Layer 5 of a small transformer language model trained on English Wikipedia (11 layers, counted from 0, width 96). Numbers have three digits each and are written without spaces.
Take only the direct path to the model's output, skipping the later layers: a vector added to the residual stream pushes a token's score in proportion to its dot product with that token's output vector.

Output vectors of the tokens that the questions are about. A number n stands for (n - 500) times 0.0052.
"CET": 537434498493541541557507428533518598491581393360598462739604388681502291572293550552515461702551577411471528577377503411569449483636548344518574553406446564385580497600442475428606390447594409693652475500301612468472599368582486425542551375405411444562510533299484618388398623500426692471
" Animali": 624506487413524491399360414724570270586439415317440390530613399507397310519553323707593482522488436554621512373493568430631520446624333374529481671361463692575549399480469470592510479640346317724651364539386642554534547605512626396672466506470588667350376559395465551441497579295401539510
" opportunity": 531498532597523526737462416516523372583525542446511496591530424558562534454553421618429379658548344512563642504444440443603500476482511455503558672471484568492568484560362648522416402607620568582489447578380549620463391422409565372536432346496617572534445646464442491408351478418423688358
"acy": 462579574550500427385463435493517369576587575494512370682484316569458516485567617697647343760462365609454633390446310404431569466516457456426515681458455561513381477684455645537385346668594411577503462585417580551423563425351503616602516490456531575521416555382562475390536493460435510411
"^": 692577632590370625736112245775677543696327475247672252511517269623374102545428490771770319807329627730522587572134336483804656342604811068326595834236384853462615285696029603553398352682860369646854459684156603778262525377472559321775400304430522811416230823116749679218246732245275762254
" whether": 618481576447519617681296447520465594537522574345639598566468470589494494459459536634540365628464434572491604420458455601518517303691580462449489715324484643490599476460336620541506512508651468602626527539416465535525435459597528472543440500446584597538280585383442444454557535401492545440
" Clade": 497443596515611503396500400571724437592378445416549507569503296479474432578622336730658491560613559546562557459524478372481417290620481327384436562565459616480467521553381425507500484599507535591647471669381651497362486508476566327647402458453534579424497515325400640471381510413420587475
",": 376491454539571398506486610429466509491444467534432513565489579401602579523520488462506429554625436506458513502592592597405511553454515557566386464405524380444487434411567517424562530399452574442565486586577516390483495509485426502442487610539470439587597392553431433673605460583455447533
"ʃ": 589536613555458601594484511662541521477500434393629443562554324452546297378444424653556361630443591457517550390372446420585597455496463357400621678491468704535588429526432592505576416600565483606607405505214606589575478483512538435584465539481618534393397551510570575467408598433511594425
"most": 607347527526420454548417535644302518623488498464529448507590494533327404704405522542521400679576633544580542460508475469664490559504455415537592575476479690627462532397494498539381485633600542549563551545381579607434526648449503513592511411536397581498286556418615572481433558535385577449
"based": 574533557559442400668374309673489534573450568433623460498490357530381419578450513528524483602564453460630693544503422524467631481572650409346543661396460533400549507523487659539402488500468388623557562597401468648406485397468625362534479579539629578557402471322555565460404503449523648457
" selected": 574427501548545470555449410489618537560426535366419383498515410454522471521431526478425522639543479488456538505448423460459447494522596474489608594562494553465531424438407497412455478455545437607514528518449542498418484485495550528540563505495556473488452605291566452389434509518518578425
" terminus": 694600595558526431534409373531574478589614433380540480476390535500384405484553488600475461682537573450662552514382529452611558563565491373402495678484475629641356480522358565543511469544514526571624542514276573643413464601518556546518641294377548497410384655572610532333418602430318568382
"ification": 521426594615495424390552543456579356534599474411620526586484411683447473569545666606664468684484519563550627431391514361549471436668589451319482660527471566498482484487414541632360386512622445554688532392471650591358488519473705446603428358617556540417329583305619409359488572551421478510
"Star": 639477553569454492544446374566613560468496579408674496528566483500564409554419444577610525628341448524471509461373403490467421524480602390572602581419461461546607572427430586528423343550587445514515547443511530675360517625542500419513566446498463602457442540485618577463552511474464604393
"other": 549553457546462548419388389668484520694514483523568424540474446503472500578401563594630353590600605505542556559470406491510500588506500454529571680503472529445558526652481531641298433418649517603444522518358539714552619500383490578588447597544493618607511513490622484397283598579418519357
"disambiguation": 639469619378397489569201333678471391623424587415537527535557500641406344431511550733528483647536556500575532458563372438579531505422513274456503687267443381439603557600477404497515396469542480631723537475436577578480490673566515345473541386480604342425271708334527486427289690428543644524
"°": 434578513405590498500558497567579482510500524431550524496368429483452242502351338503481398467416481513397445559470368451470392517547422380573398586455481579520661483512437422534537481389609452615612512449446519455502517445409525598635523370430515460378523469381490454419387426429477577536
"плъ": 638562615589394612687086298716673556667321458205662225545521276610320230534416495817737361870391620739495554583204334537849647300621750054383584894316404761441583276695056592535436393591847382658771427662155607776336500432484583376784405289409558726435188799101639654246255712260299846280
"meter": 441537528421378452574513496693528581665507537367548405416402545552426395496409379620486408575507573610546533406379505406603549465589562376451579522429459681616444487423517561432461420575540394514648562541351522607466527722410518352550467411479613626323602583288559575364575546428441513547
"sqmi": 482640434551589494605374495643539452593393645289609382452410380657486330459154421556590390683494509510693474474315447547753450394506418329289473457402458594468484468519407513503555372476445384702666515666331598591398386418327493612739378494376431570458385584337546558373473555268435424406

Output weights of attention head 2. The head adds the sum of these rows, row i times number i of z. A number n stands for (n - 500) times 0.00065.
o0: 719462286527480300392711562642415516338556530487660669306554233535468304654470487407433586359570299229699474408373369428569898447666364792358452412435470774324516502478499415440547658663342610624541351394505195626194620603648361692450307598338316676704647245545540426428546369452500356321
o1: 526446638510419538270680368446442661672651450390464433373426378630289664565682352486772399403610321599525521558548246463520662591610576094674365596337414374648652321408803361692448524335391560368361510565488236726600433481513522525387676509572737308525512436461516618248564487062516383522
o2: 444549401700426660628567309324320710358668715606480474440415733465544748338606676651310503565618410479298295463437632392660499194533383460438543439628284598508337491444340747214541299405810396437542450297417453438555624458499392403469413347237558542480352741360597432463715411630406415565
o3: 506553387203465575440665551515548499413642806225690830269435472563533514852313458583322582437548608248595443552346560387612425338318531625718756435462456271409372449483541468459520221363475660408645440627362692350430579513419497461494539603386277463597437382686729629368561302465539600308
o4: 567730474660244519646465287485387580525612316405511393691276648582483294444645445168679572438366424469451498406501399555190623860638435751658384335730420524514447534454601522338580595363575463751568613413450665580527305465341638331163283783657685725453827535647608588578512489524559280628
o5: 413265686666572472279497389502270487395794590344523726524304403289481592655512235536660265469485169836600627431585577346623453509488502267571557336258463617532516570523337640580386476573367532116374617585606418657477632437396497638521483229369422313573584581401635260465563386552169354566
o6: 603425417486472336416473495632631389481799436465635705422376507495455667447239092409703558683495435452540643437571876293560516623506396469394554434510365537353432462534585511393472708465560609656523417622543527336232579441364502501567320748694375622535675237517765651514289387655631625501
o7: 542288477483178685693371363481316155641594420614262554676276367511386548421844535519731301600422585281455383360530718585735447270600372762814470264704451444442152516416483478420755861351534706420695501561486761690619377451552453385511250366750493737355365409631494575354556535499431770584
o8: 684267748199441592477739630747248583655525709486493422390458577531542397498403388454381522562437540349709543360232411787742427613850476343491622533163420256669351491271339623494731440611468487283629465598265634280490436349514443574412514439529483522537558283591255522377406588566546676350
o9: 503499679334676579638350375512616528403417265324493315591603388595313632458517760530553602583386507505491673672673462610510498600305622562567477519394477413370652731760429296522376568502434472762187493787706462470504469544635536668467633584695510401557417299500470475290571404491535390461
o10: 336465457481676604340654409447335541689305581259348452400440458607364664615335423367523417476265409715395564495392311705249665497500579614679505363388388540476551448240429229397530525394471561423564566322555469673570415511326680519584692515525558423531745467565523748336636438293753521738
o11: 261567245555477736616501364385549449407865466427378401479527652560411628671384625505587354420440458497458619566593484362684474617205624566459566364469612536453567425578475611285429483460552486402501530602520543493464733375537619574717295489440544441668369544395696495547745511365493616560
o12: 349490511454471427593414708392407406644718236220398552713471670463465667444675483431488352448493374642618677608439654721313455475278624398522644522149560607441449486568325572602564672298522671399676642595525486391381418250524530471611512689479647481518585483578537589601579569524656290572
o13: 410640545680495286467633632514479473699268478380445274522655544437467342382381567423565492581415613643441430399511507574233300471419527510429614632448526596414553599358372532398428797490448486514440482298460476320567393576429550535439698395418524496315518576733415704553419867814447283552
o14: 453345672451069691415472282360390409682482676371306535558488193557510786334512556535624471135485321385424623527539119646679593380518546702412237378423398741526539229609479617215418731431543595282675595414493513853432437720618310590582380340620409544437316500497408240348762301488514451664
o15: 583499659316365417613458470415766358345473625876544566584344355525463485559572497693585618530552846521661549756556660644476548485543391659565516751431335389519492608730707410700584570567505593599331591539494552526484494498599515558368612518605266525631409349569575721408462406719447556409
o16: 489419502316493624470444424583331612281729359732311272573497420636585575394533771400333606567584335348681635464216638722432639744594357417621476493504875614709555576526502511370623702527645467669389490770315707364800343307298594696350508507253657442807607522418308454409410627403307701426
o17: 709680283513678472510316481495528516331948500519437700310473562720578628531524614497499723868527406734336324598599476469262367631493606515592421660666410460534471478473627509516442414186457482576449777669569634480527340552397814572539318793420566261574465659545597439427725219222566587406
o18: 655366855708612448500617353517624509365285477692528454498666436602419741407554571288171682628613584616303502463716554432489565805471367306206387492490501814693386476371299619471480623751698503655450455631434466718398596550499552488302281440485544740512435521463351456509689574671411427600
o19: 583444340409514572639284753152098233388886199721672491374640411463659458593646700514438230444743473600677421632604422179574754381510561637561690599382299618357866594354409521667577644462305646666446578578618179427234230241657317513440803420139823364633541589395270653689421470400776507451
o20: 553398497489586540314724655519540507300491404528443388514359475561206306735321505390531506515292496416594585171666518619655648798514395337329492323500648339492427334296611327563489425491449358842392523738349632379555627566381535480534521501589478483595529273189611503511503497574399442455
o21: 393376448338615372724556252340644612407397569276557240443352482707555597478252847553151639504652471377508532416362566694282715841199561522641561642647674710382697414561281474322540714548459499598312639555483698521487606582547505582692378583192455478552567434575686268379643565406695626493
o22: 448635530582436512699352677447412445693699344466522484422476624613730678550469554394575558523547561369276517633589508621462495503545575652582493395582501579461435348501640447497631371553566343559788645466340545437365475467654575429494505640506676515587551580375633606514571396459404638617
o23: 486555200521550723369498673322455578658412521431394629573743811433604468515417667435450608363422651365405513705280419550511356445569572703627570386308557541675485398429818437511650022447395313363493412501553281301634446265450458415471506293444571309428496593395557548744599512469495516493
o24: 663519876372392346559578459444459626514480620288492411491406474397373922349256550308226602761448434731500701719287867482465537609236516469541533712488328240433463539336254510653541530291557709225530622478315431644585272385594507278446686291495501472238401578515334692255432661505895419555
o25: 345646333566491420444520492413626527686255432481409180450526181448339369512369321325515510486368455481428528420438267614537414599377611573463611369268543519242556483573442424511597570667332392532738421360595321361430458550573444591655626492594631435494565362394719435538559640443581185581
o26: 457683203575559672549462510446577475610709627386445497527515675614431544656556536296457631341585528327448563381713555343435430470418577622430526338494477501496408374777478364474549476419427480441675660254619394592522645384356431588598354628492601501463754586763669367524522393544459555671
o27: 475484501656452448226654596624368542378659527479624414380452652359468375518461386468356495563447393635465568493439498526516377365839580281427537475521360627514404653202526596540341523640354376476449570346371626450446606485197482632472581441589635729314581543350463456586464411451273527440
o28: 361234535375443710318498540490313292402693418597415765387510513415519503616544502559683413547302602576554547470599837653644393335600597530661497421382671553559398803538365499667481582399469376131345626717552647252630569180549587535492506475592467357524637413459649547693317457565213601452
o29: 809519427454298738363692541504293689472513274612535458487366401590455622638477897291237478313464536376383486319457535564918660596535499297619663375377599625686543306335326360428770578457320356740642517375283379494337451515415524698507486581303615493696554615471487617257579633465618556539
o30: 710546523469348410606617950634524501596573606539530581685534428566633543573415665375500610527532859446367416559410541718598569682672816237688470680587077315678418371225490280657595220362556378416685605412431478688257451654479521499284378732567661634566424357590325532456586277533671530526
o31: 495550603744551192656505365407338541516610353689633502618565551381593615492206337279482266511589522558462566576634463188586631367536527504553647479433270411379488441445345689565409591370401559413560639429441342789164657519473374385395361532510602586575499566474708492528487394597557377424

Each question shows a token from some text and the vector z that the head gathered there. A number n stands for (n - 500) times 0.011.

" the": 591383508463449447469476502371466454352469493515445358636495590478502508432538439637417579500475
Which of these tokens does it push up most? "^"

"P": 697638249408534407467362533627533409508536566447496292490466650500427477435705503432399676462564
Which of these tokens does it push up most? " Animali"

"called": 293418523422469429364530584583507533423550442515577404556311517492483640488517499451601503481340
Which of these tokens does it push up most? "плъ"

"th": 395545553485506650616577381623437488427354386634495750560476551491574434629333445459503293483665
Which of these tokens does it push up most? " opportunity"

" La": 495807268482709590501544711462577374479322661573580523460326629264535482491423498555525586674428
Pushed down most: " selected"

"ate": 553514262352479576562546557529395629622373375505732494407815671447445496362481459550763564314458
Which three tokens does it push up most, strongest first? " Animali", "CET", ","

" and": 713470394537664365608537430536457456421480609590489486579459533535517404462617560456386565530545
Which of these tokens does it push up most? "based"

" ": 636322590584326512559399301466256483406523358568420402616588391442522522459532515550490505416658
Which of these tokens does it push up most? " Clade"

"ym": 319341673516445408420288372586466589476605492520502526586307387685450644572536467455320351240467
Which of these tokens does it push up most? " selected"

" por": 394657469192698534192582491471502389542488712466538361532658421329576635539528477510453576589497
Which two tokens does it push up most, strongest first? " whether", "disambiguation"

"an": 638699331467559459486437584586557369575503563460619557516737544465578479647479438480387667715647
Which of these tokens does it push up most? "based"

" their": 438240612552388497478469548382378479363536431567422486590414547371495640534447455588575475466565
Which two tokens does it push up most, strongest first? "most", "ification"

" can": 685710318287860512607647376492450434504384726511642516564638576369587369419460525475401563533614
Which three tokens does it push up most, strongest first? "based", " Animali", "other"

"ist": 586687458649490580456473647379563390535491714414412327396530559187521612493476482550506543575572
Pushed down most: " selected"

"ör": 236550350509543449392404303679595531755655566545359466268481362573566585511637659302534248336359
Which of these tokens does it push up most? ","

" mother": 551442593531559512525620619418470419402432581477505365622507614360540423541454401614393556525629
Which of these tokens does it push up most? "^"

"2": 568386375611570408562424535643520521434537383452483540364267603698460571382632694444422379380338
Which two tokens does it push up most, strongest first? "sqmi", "°"

"sphere": 326470455450447578409586713499456513697582434416728288401662525366511568568479376559723461359369
Pushed down most: "Star"

" |": 518566573569463643576533361408439559409279458591534757440637573438640622437333500496513446545687
Pushed down most: "^"

" horse": 470382524484503420466393458458454444364615467476382341601460564503481466532574501649370456471526
Which of these tokens does it push up most? "^"

" with": 549522396392482470527355372522368500388417487599548559627564653481537479443391395505438503514616
Pushed down most: "meter"

"ón": 492649353480620707448321468473455545521404460488519560304438574360504778231653601538649335314349
Pushed down most: "плъ"

"ed": 483493390475517493672484429577393453442455287631524610484494645438576404471379503534465386489601
Which of these tokens does it push up most? "other"

",": 583600327474469653543531553519449454445435629547609333492358617359375465281540442540621498339416
Which of these tokens does it push up most? " Animali"

"w": 619520333435720424536574690400431430492415503530741385551440639382507496453513440592502645593390
Which of these tokens does it push up most? " Animali"

" of": 616578496374584697405561313493329459436380709559516471595588430375429472262436467467443357318480
Which two tokens does it push up most, strongest first? "acy", " Clade"

"to": 512788462396516704323526548424515617504337722389616489452816578359555535375454488407602588485641
Which of these tokens does it push up most? " whether"

"e": 511314515614376380438237589461440468440574340464457426557453520592487647597535562562459559528509
Which three tokens does it push up most, strongest first? "CET", "sqmi", " selected"

"men": 360712501647603509444580421561554530539416642555381778272558437343628672612373584468539335718569
Pushed down most: "^"

"4": 457230544631337530495417660382392539529582333392504415429463569521448733444499588548652511516424
Pushed down most: "based"

" En": 615520445549536471548424527406355422502366372536587521458617634328604542302392444542474612620595
Which of these tokens does it push up most? "CET"

" as": 544476456457524440445461550442429479473524601505556416559537604435522528405466529513354620608511
Which of these tokens does it push up most? "ʃ"

"cc": 513420560392509473431379404420480473356577531432445347665529555521466488569599434641284466413495
Which three tokens does it push up most, strongest first? "^", "плъ", "meter"

" is": 454588500566614549664693470440487533457340660676393654461495617423560439519416566476489402629607
Which of these tokens does it push up most? "ification"

"du": 181535568476478406251434603529593413510655469501509526496333410589499632794453338521609599541303
Which three tokens does it push up most, strongest first? "плъ", "disambiguation", "^"

"En": 474416528559403238472463521555441476407551449571490318660422506556486494679436439445430456527464
Which two tokens does it push up most, strongest first? "плъ", "^"

".": 318498570721487444479532486439541566547408469579464749297493380522626693658354559498640363680442
Which of these tokens does it push up most? ","

" B": 571364487413553324536396542462405452438573412489593428622581517501505484445497457567500642501454
Which two tokens does it push up most, strongest first? "ʃ", "CET"

" She": 569392448457481307532531529546443491391422413556668505593565578556514458445455380538459579479426
Which of these tokens does it push up most? "CET"

";": 639522436495476456575365392475407443478478508528392509544630529423574522480500471513428495540651
Which of these tokens does it push up most? "based"